Layer 4 of a small transformer language model trained on English Wikipedia (10 layers, counted from 0, width 64). Numbers have three digits each and are written without spaces.
A neuron adds its activation times its output weights to the MLP's output. To switch it off is to set its activation to zero at one token and run the rest of the model.
A neuron's activation on a vector x is SiLU(gate . x) times (in . x), where the dot is the dot product.

Input weights of the MLP neurons that the questions are about. A number n stands for (n - 500) times 0.0015.
n13 gate: 458576579345565522505387474416379471467639355638668846631207428581435507390475282379631588529455559349412673385459420469508421278502597501241548398224623440660248608595571489301447532602688447
n26 gate: 385621336706583744466602472492760414458423690426715577384388466502508479549500569311508576650402539626507410556722381295548605427549572242556586423569644688569247610302629513403264637602508527
n31 gate: 724623466446499409583442475538357437478319760467482605465575657525475588763415668234362394494304523312590695565394515603613545121557479382476482709343486275425390415374488452643553534578535360
n40 gate: 565480674570487566382502371537688566461620558588488462511373545457361697384665282512549605439554635391308607339304576204667790495729653511504379674509429363575406537685378569447316647552615486
n50 gate: 486536355716536787470594637479763648446468758477520505545459565509429490299544264471536533422487593533453651558563504434445506473560304208495584650630505355864592399492491601493488498500775516
n71 gate: 475269676573575375399436550522604474496406749347535440473509410281464461599350705528556251569298411506412640402497547643502362381385625610330574670296577405427438474545514683531372651576796465
n79 gate: 378454590402394403377813586477374515536635538508559373471382349432416411367607641559802430264437453723555445612420392539743519498464492238425507565467429505444463476213540469556354545411478563
n85 gate: 554331664402389336462527540398630707420547627402571329403517353500513678462243409531733518457246611673600550349561260498654469375438686531391391644321525599520395641599316744356276595456379543
n100 gate: 482532521556401493386684597491493369498383254153515495616424529419507720567545610511692701510645595394567645366611502603714526344573546563438335810408536474413548561514364581379474627527452573
n118 gate: 489233326477463531508591270368407651253619540561641496666683345441562436491454667463692626408476589429524613715453461471591529502613520571464714432563567331478480382622711499366597250272624467
n121 gate: 371426761633578552472545403377559311471651472320722419413419364451297604374374538443506418293403545420318624583527525420567901209409496411695546614511315372441553491428432535503127588490391437
n125 gate: 350549547425455599450544353376249424268384322423577734479306973379397708438551609366298435271330424434606516525568593502769474502327372292641500726464273237585523610749436426575592572647519438
n131 gate: 434607614378433583463548589453331281489511260562478611447477612701380459654522533169468516397258781654678458277374442448483453769496684726658456446319544469702791617508490389546529493465358481
n141 gate: 477470545485431552683657463383458423607390531531562480580476334545761443380705451498520559655526616402252646380622466669667880347564466425712533502437500365824292372509487645359555540305503479
n145 gate: 427568213412332560510538392493223402482462726447384639606327596402503558447624341376545575522623428637572575441681463387525476569393377455472376548605313297485458330554603452400423572516612569
n178 gate: 532326532548546452313402305689649637418570528335702525746532388537497210422522480099525521409358632566435658310585245554463317418485604560598394323348282458458421615504344445425417512604561295
n13 in: 530504650582476469475520213507564269638716549466565599495694450385455451432487539559452404567400370622403500607671654443543581611558375557697716667508573639502578467511466472551358479415505519
n26 in: 637577562481375523653472457539520352588661279607559409308394406438467589573260620573705385446377491573403430460522312557393532417599607424646238505471332443449530333408409496406636487432408576
n31 in: 698436269595299488517374582631360092342661623509461526598640560492386422486469538454488629299483611530347714271407462636476602418377411490444605554460479393446554513481431440463441503670633497
n40 in: 641616457524514407502442567449572605557577543631296375426520572584532605312670621586605713626636420343388529412326677421482553373644544519466300606729421562348550485594440646586614610489505524
n50 in: 496463559199402503607380291466421417691511400398661393662489511413368469612442530346615202591665298543298652569583465555659315446513550430682528650591412405413395667652219360453601465527428447
n71 in: 365599302414701558482536579667428647395408565433403706378521248469375315610514525368296610466553507735360481531392409640466495586489451312477478487571634569484188538596316543322606550662368531
n79 in: 606638507291515476631565251759460582426406728527393504472494469561465560623638559439448468480406549525531413575400548712459441456811407590425549452616605466317588591639375573527484481711463465
n85 in: 346337455534348544634491537367458690539550440441588572437624357323423495484414419521578457501544406478313361701501365671551530735472594499447223444562334520750574549286528462602645448593584633
n100 in: 641582361487397471370617398581334439630597518617612441379640507316323469576512467509467524517406492501689477381350425488626485665383398424588448538375485339572469598495515533520572542560491636
n118 in: 594329583337681431552618496589658499547307492509382663487387193426570719538515561283276514564444432574390623353554460401274500549527575540404414499548449535416470518365432464538535658447249495
n121 in: 614597538277454587552518413503529548556296428557342726591496463425572460563417477531476432566488494559483502387325519418572505702482389590323485620467500601668492278799435633543653404445521529
n125 in: 388600435473496482486479599546654386426605229392576426471491405800415728697406497397309400297312471426440389714536508553481501678366278475572311555454412296612486541502449613434297564304669580
n131 in: 544344476428730611529404407522476624585712326495733713422331383512514234358360584313533516512340503439443532423677344456296520456552637482567504389509342344444691695390405526351622570585523514
n141 in: 470645530478517403478681515465608617559359632490568524168520676400444487630425456592503698521419647478478712611469559348476497383753334418584520469552783598374445387407650264550678588447493512
n145 in: 590417516566453588690509574489562532436334608435394474468513498632464454527569621607447497630454691515526647517137575574467649415639288301753391612473570532518521529468570617603449609448547532
n178 in: 569394783514458498429376519535596469509542297276575386662523395604729428504446771446381701435437253723471462363395672547506183552469498668486426401482392626509613514592486417536544388515518563

Output weights of the MLP neurons that the questions are about. A number n stands for (n - 500) times 0.00086.
n13: 500606270741554501394340401700687375381600546401599707525245366433407515330648521393688659607436829438650488418624591526500490477520568438368530656541573404665472362568670566615537484531422312
n26: 516440566473618477285875468621771492711574413549468694426358509403919465505628387447713402436525450476481407606388449556484502566724502490443639555479602642574705679525252444412278352612371551
n31: 620592657526640430499781326367530737497434276504582360580349548570688472442419404413564414641479398496528432755527441427652358583436584475311293436495408651432293490462540634656547659266472634
n40: 558510493437449531724556705586242559457627435492265427254538458668456676384484671657661764661588323359600548761565365553390421470494534700661430334438451552412544811529675430596627430475309631
n50: 491443540502508664367602375555610773473443677338675319629435553347320471407422347281556460537719526550428577553583613408535496484469422285561424975776435371522684792496503619303607709333731704
n71: 528650552423405426567547527510483331655725621581670530711537698620632534335584530659656398478494922466589280536570531513625741463544773768479795480371285507596703543394774498626551394687330505
n79: 343647430525408696296405600563667365588528417606745580395480457485580586529462548446407617342491630405318532730357570266515454537571460403404274845458620324782461538591637642604297292542511617
n85: 485686413458691694340685470637654306445477408610471501682756506364650376420421419434221490523401113504408304353650633584676490648554512564190628402401509521458443558247425401566497534336605870
n100: 507520604544436586580497277592442579389621440646368502547596537485442574252499337479482251435426652232504690371460298404659478718425418278507227514531349626291381440504508471628439542533468411
n118: 524667361549341610372502393530347545364687494636566146439572548614572573671352464452585688360410298378498575563529341556556682758633446656372524512392607418663274441782630614506589557352478358
n121: 331536381558418374453443400362513294653448399325544707586435188676487552369435613239512498400375793525321625621428539604639566405374369565420423637733427364678500326699661492523472507471594561
n125: 823271488417577496824474487503452486471856670308390521484476433698384527357172321561383360518510518529247559561431557638464330596355458436426530604618403405401665374444454315347584785283541492
n131: 401613451568501561328347580578277401364399614719542507337432324424345465628458733581753413564510396628561618653307568235613419333331210814641580488462384598464526508392516395695300435822519402
n141: 522688489576560591363755701335477406697574543247317450586346436223643622567522649565417444479632340480723579615381658473604546386839481412541476389495656591814355492408637580606297489312531581
n145: 334501653459583530318393336510725441543556423525474497371636418460626556337482440729409520611425580383513470579725547402543257591073597587413555314607495499568511478485368419627484433706532375
n178: 311812711454507520478656663225394431581518541564234574205815468486406655449526518727535561416652580475558322753625509680665612596411466427512563375695703650476620620573712523661581272559378693

Each question names a token from some text and the token that comes next. It shows the vector x that enters the MLP there. A number n stands for (n - 500) times 0.0074.

Then comes g, the gradient of the next token's log-probability with respect to the MLP's output, scaled to length 1. A neuron's effect is roughly proportional to its activation times (output weights . g). A number n stands for (n - 500) times 0.001.

"ari", then " It"
x: 489623390418477632742553628426476398579526414458405506496479492651518469455594534484669541578556354459752385587557505488307432408556410560485462682474453498146453513478587413415469435534452518
g: 545556515712420540585441481630625402615343600535423461488689566683540290488269705497505454340594414426568342639413483590383479354444515611652782289850541465456683522481320414417687694356452512
Switching off which neuron hurts the next token most? n100

" an", then " Al"
x: 731620378578600485676645651438619452585493587407349585496497509528684518556368357586565577424522552488457525527390347492595471383435408414604377450482642633554527461318423465495526598478510490
g: 482833474304647604304667405463748602393444295546468598665385619418284496515808406549561489582560440474370530602367377341518573673411547334378566314429525246622543456546417428586496399575413361
Switching off which neuron hurts the next token most? n26

"19", then " August"
x: 637386469464592420443497412183419482547502571492502526670446335522597635656424540473698573672510523483605527513585453403468456498450376605473565241461436452606591676485564482461455584374563484
g: 468595547564564462550367632579418583631450622324402627557572502674388417677553360553541434377599558581537530791480580345402769390457155663455406883333562649408622617418446346466389626457497469
Which neuron, switched off, raises the next token's probability most? n118

" F", then "ied"
x: 549465539556429559524529539516484539412566377289603369394594372413471707413337335591435549510653276462487410463436521593249470466365501489502452435539496419307594596580519439396363400510504527
g: 285496573418501496524280462493614709346774408455679397437629513311258366444437346439491450453504444530471633454327297274581551640424402532577682698262631574455647393565498523497593718620719455
Switching off which neuron hurts the next token most? n121

" E", then "y"
x: 532478504606545515801478573602546723552548433585304383488473448400528596477444315541414421478429512684674632407480487330295518405449544449532515533558495460372606690545547504467439522519393502
g: 690503486441597745556550711480344326645616644337409593505622490616437540414428466471728450559470365689463516349757707438463566752602387385621520345487532364352601389514627514452430279295735398
Which neuron, switched off, raises the next token's probability most? n85

"p", then "le"
x: 448568502558507488554228533468500357472492684403235424461589476594534483585440566611433395529583436608416541431491503612569380668369464506548450295408309542468434678485610529376531401644681436
g: 540535354581463612551368522378608652406438650431552291515626568416659548462510601468215430416686266637453388700404663502482391604687383589545450254482466714483268582542513562607251444590192527
Switching off which neuron hurts the next token most? n141

".", then " As"
x: 464590555554621412437560393500531391519532586688512512450551555499695539510386554359674602663491519343575493510379552632510422715453511469501612334559398350329632550363376561555696451302441421
g: 320607438536500367616520413554669444568586539563414556676743483366470544449379718566711541443665633727568707523402340395441528333356194593725442569454489357458408361234565636668323575449537483
Switching off which neuron hurts the next token most? n131

"ed", then " al"
x: 543678416564376449358360692536521427554548669535491468419739436631375483485315431398373548617449533462697588667274506538494435452525604552465457306494424509373554542408453318495570519421558607
g: 648555509786676390695678499330487491685372429361263500627515513402489555397406744483450450477499508414435543426603628489538518442464466549535458251512850764411557370640634337474645346523718414
Switching off which neuron hurts the next token most? n31

"les", then "ch"
x: 471524363507369413436490631548129557589443343708431470371397427598576621701482602468465419531464428540423461324525592531496573530562497430403418463463517548412461482482625483610628435467573536
g: 562582403527469467381691312401545406287687654543396432660477472485418543405517334305476535413642527458387706239569497478714413448595552343496387648509552426307389500800460716607673740668357419
Switching off which neuron hurts the next token most? n131

" of", then " the"
x: 574417494440483548576595524491723480582422614500443579355708560560404418562417490909532472464547549299587535498426423487455502428451587618389480450474503531462506474460379424422610624449588451
g: 359329487531609494488519449412644503420534541603585602601582524704348273527403549505494289489751563482442390630364385520274475437494517445435620321382159331363255501521534634252525328602417234
Switching off which neuron hurts the next token most? n141

"il", then "ots"
x: 600615483432450520441511473516417549633564447623672316413704549536396553513543535614424658639504482478641422401566460419744299473628412553530307473570354607462578639452475565250520611496557533
g: 466467596764508677598547512684540624523249236405535663514563271483716474558565563359390711639541446653402373422756422486378612638652550358439681438271580533556509605519501457496472434725379321
Which neuron, switched off, raises the next token's probability most? n100

" w", then "re"
x: 564372498616555569423543517364532493476528470588611377443640494665504569490374344682574526534590495418378463285596620655375652530455355584552572470456553399368530525398653588574426304653479435
g: 703488639324368436655372407563427246456328528633433376435613486518363610725262553581384596410483384480375552450251426739510513573353445383490438472426594355688408617420201347275606416589526485
Which neuron, switched off, raises the next token's probability most? n118

"ot", then "'s"
x: 533487324626421353483614630589518654538531453551382390549623530735409391535556533628358391438497552616433381365546645590257401620555451526527341505429336572375434423448463653362528483514444525
g: 400549516529584552698415509585604422675327489443326549522387328466501658224420522450216420692167337391467562453390503731545395356552375546536275641688541524437513695423443401439536419460748599
Switching off which neuron hurts the next token most? n71

"E", then "N"
x: 553555580546527666559621591540561621617539509569266314563429528481490528417490368623275375541343447727739422512491530324355456533510560437480536384618568481472524647503487705616415473518362585
g: 331430450236670489475543673535501764406509272591349349417686258471402577397374321533476608340508563558576646378483571443523519558502498388504546489410693309685433480484542678701440334646618193
Switching off which neuron hurts the next token most? n50

" a", then "way"
x: 557691335584628559636429445423456493492472558571291386507552537583511655547093346762402554452448425457612548431479428532633370475430550521521443501440509473617543414406516482460372513517490529
g: 576386537415351362567390255528320585447539450445535534529337326521598675357575389549447535632214499654494518596570595638827713524611654505756379674364354518507470524537616430371355482424586783
Which neuron, switched off, raises the next token's probability most? n50

" four", then " s"
x: 535506504747509430525660485529414615578557562554332573373465364701568499493263532608615522535399529426410608563552544500384430378563473663512403394535566505654629398394543457528347532381338474
g: 355388666384374480385394434515536644640405566473544742338745474400266592554357589521667631565378611331844463560454640614432597439422422635245341628431365473413477653401444428596543542278615572
Which neuron, switched off, raises the next token's probability most? n141

"at", then "tern"
x: 564769398515374368456535772453488620483641616524337460596484473564378348496513583553380450468467450653684351427579513402431426626260554508494271568444420530626380540469454539432560554512637510
g: 662409246444527501542612536503454726675379719245599558476317564530562482504476654605536495516305550669252493482426494556682280573354528503518315525495360537485468367722884628535597543495638594
Switching off which neuron hurts the next token most? n145

"le", then "et"
x: 558637521781501664475359601543510449610574500690509344354472362580426665603446564460342442513421503458450506344632595557545457461436372609467568426587521396239496461452428593536508586638463591
g: 600391434684602581396485459414751562599561499494511345408604379500587391419616780393490465252561417475588650573601493425282624604392517525466493517684416617568418565742476507357483366414982617
Which neuron, switched off, raises the next token's probability most? n121

" v", then "ict"
x: 425348457471512453450484720574431417437655381417580296395743545497613382487308312752572509555468391426657497532518395508586496548564434458587513444459481422422477598495580271529429515591420531
g: 424556598616599520438471510572460379560429706356524389458349245659411384361401690600307575654586437574635698613376249389482381439610473666341569225600240562521541330456544353599399500593668678
Switching off which neuron hurts the next token most? n79

" L", then "t"
x: 500495475530396504579512580532504551439642578331523247404512466418584521573572491628240427607575418514486562425523639303565617424524489507539560493518539507068640587475500553596487356506487413
g: 621602660681347407646297407398460521674539683579532298467401616360435595313477581511332498569570584558355601711359460501200271541430577454487291414398638610476546494413186620586702569517473377
Switching off which neuron hurts the next token most? n121

"ced", then " down"
x: 667564476462517541403546737370811487469550440627582499632752580643454591487413543396589496522385400478483638558496595514372448503431516534506407421474349552311633509299489257423518452446481545
g: 607458558703485492474465372540285608392303503511410588592544410639522549397511817578550484529604287582399497457478402654804618429443685444456249697527310381433652497638685543654333531444612762
Switching off which neuron hurts the next token most? n178

"ial", then " service"
x: 470499344560410384397469622543485447589370435567515515638658370443596594541449414842447570595346520356474470536547449477391438326619507629475255430542629673429500636531507422593456526418577512
g: 591564452565463440757611481592506573619641718611375566421540582355507700537377497668460513575473566708583430611428404665543486513213469745386309532409360669449502655306350400379353599277228595
Which neuron, switched off, raises the next token's probability most? n40

" kn", then "."
x: 488612386527665355497594571479452410482379349459463550489607383647527535474241560442293556538683454576375405486691539517664541513713604533543594473537473379337547591393547696548452381655576502
g: 373413573619517337601506746504383508460434316295500426586412502724650377588322580360467356390304457614639425611218445521634391455201626647336548365483511441469500529594404394449573469149406530
Switching off which neuron hurts the next token most? n100

" Cl", then "ark"
x: 545393510545363441563347534651580533463521561263548485459625347453476492422585478632413467403565412524651629456657663592564675563597633446517409495734546441506628651378579340374614573492518411
g: 362409731405573651467343461491604673240306507262447622504369498434696417455637487404460453269397624465310565684540578589537533767444487503524419369567443361589642280469634703530351604638635335
Which neuron, switched off, raises the next token's probability most? n121

"pl", then "ane"
x: 640585438560392283387354550498424536520751523342498524478742514559475324408491453654473586626591513412450379418575554644548487490276320550544573428592356543465564516422642623452417499526533482
g: 369447426879383471391588350677482634360481477557303565424364658529737709682525511323361568750590461562432364405675473487597612465429523556514457254490576570360546534452476242517495324588333380
Switching off which neuron hurts the next token most? n26

"u", then "it"
x: 587539363589542714664473575430490479561551777409586429625586504535577549485424701647737597561550341554406630566610523649369347513462382514492503578557409575496520547452572510652426559578570618
g: 489815600727550591233596595511526459684543495510694631496522502494685374481310373551480688324687472584431348565497443445453433398436788587606691439338628400449687546531575355565489449474715267
Switching off which neuron hurts the next token most? n145

" the", then " High"
x: 558683436588500584514585461485574539488380463483355443571556520535577538664387394749380500480475511390589581440531381610534577550439476649488333503380839450584558489244451534477461616360474421
g: 518368597503527589487393148602502469469472612303577441608641558050492490543606547454351465363395453473332661419631800571589398564803599454315466477362533410513551467532428607503615335457589411
Switching off which neuron hurts the next token most? n131

"eb", then "el"
x: 455404518504452446432369319455569573504549229446518596291637433440460276605331461507312469459473425616646336622595334562454447412360455609503390462422524444466416712420570585551473512509487532
g: 250351530551647557426453705440470530408523241414464489299735712303457473639365488538455249391667332499335515373508609323395396722575487479697295441457470610556428592627495654495406403512709394
Switching off which neuron hurts the next token most? n178

" Am", then "ate"
x: 604464590384404445503406514474358539632552427468479338451537420475585586536512630507362500463720333441513551604383293591528551375576523299482514507634534443357543695423474428665486434486601434
g: 501614711180486604344225638800456433626526576415714668581585453383568534577559378568545603455664534457537407545335377652400589704550400578300672569601587515396475485524682471492191551487559433
Switching off which neuron hurts the next token most? n79

" ", then "19"
x: 542470417424490515446336432415554544521506534464520216442509411520809533625347493604486568535350465432434460422547383472126489527589702513566634446539507692592388582498505557330512486423432483
g: 307589437377641548518302261528302509411367389656559396629335292500548519613559328390585691630481654245592598324404400473381430319472605522380722222498488307553674439532449568646407405497562437
Switching off which neuron hurts the next token most? n85

"en", then " "
x: 698562497448573492381468463422141426440658589628389481433619519713353645488485549338431491442583394452608557557541528589529298328445522469476465580695401364445467461362528511516567503443491610
g: 563549412368458586394489508525555499647491760312422638541366586481299355559441554581444737607530419357725522432177549375459619400760525548405689562634414494329393527426126477290440498543427503
Switching off which neuron hurts the next token most? n145

"un", then " O"
x: 665535443523486451426409422389408447610761425423431519583597405457440400348466523469586652567639494496592468479485255699463401541554458496519334477519459458207498542409425518629639638425390518
g: 382633313533600650630636567625431369530390540671389536314526645668509509386540713531599692227521398329790412516598510632267666294587435541347392498600738538410478365373541420367574448557438383
Switching off which neuron hurts the next token most? n178

"ot", then "or"
x: 543500340801452303549503592524402543506547561603474423544603506697501463482641471664419332483565542607363419392450696559224543509417429440526542493446364426498416497383460768527499498534521489
g: 389467351577406437445616537520319488386355420434451489662513698615626415343304603428252481388492455368603623721537464538707582571288690521391505288672752414554657331279640492388592347570345449
Switching off which neuron hurts the next token most? n50

"et", then "ers"
x: 521516501576292476483486688461435542524505481605434564576402486654415378431519543657215405529656411641380355487482521542303358607386504421474344466341416531506563504526420603396552738535653545
g: 496413599329455503500664730728386417410308454624503575474609713616778489533398510474477552262587539547450402625554722511602731377515728498513474353399614399598445363699484484374297570770656515
Switching off which neuron hurts the next token most? n71

"man", then "n"
x: 520465397441475502493593703334568487486455476627590255520445407672524592394609416606243476573259540578617535476620541441330488489529305612508264505376494443321409586494516403595498316484494544
g: 652496755457506380452481597418737686434338647443649450650492520709468428568510251530390433412539563514422642397662482317513720601622608496613341600633563527557427745568370558702620469729310290
Switching off which neuron hurts the next token most? n85

"w", then " rec"
x: 520300482651540595369436590430494740563452540493471500382665556558517559371408647471559558479544465544569508294557648580609383557558369575542441359444599527294594531489479265507424430657498437
g: 643347438377449395450443563418521394598341639586562496704552618571446523786539507400623613631500506457611748574642502781313302295445385578476541518566538683524198483388709625345623571470701620
Which neuron, switched off, raises the next token's probability most? n178

"s", then ";"
x: 590484447440469407563476642564312548501517610557330419477632351640592575648420648525528520453504428522499575402376550533575463494479600511425557381386580539187394399564577473482704371493583476
g: 550696467423526615509501521416563485679413299594542641526472479370560431564611103356360581457566549798377349467468382590445534610265461523528267403568468578654528333701746346559410633287565548
Switching off which neuron hurts the next token most? n31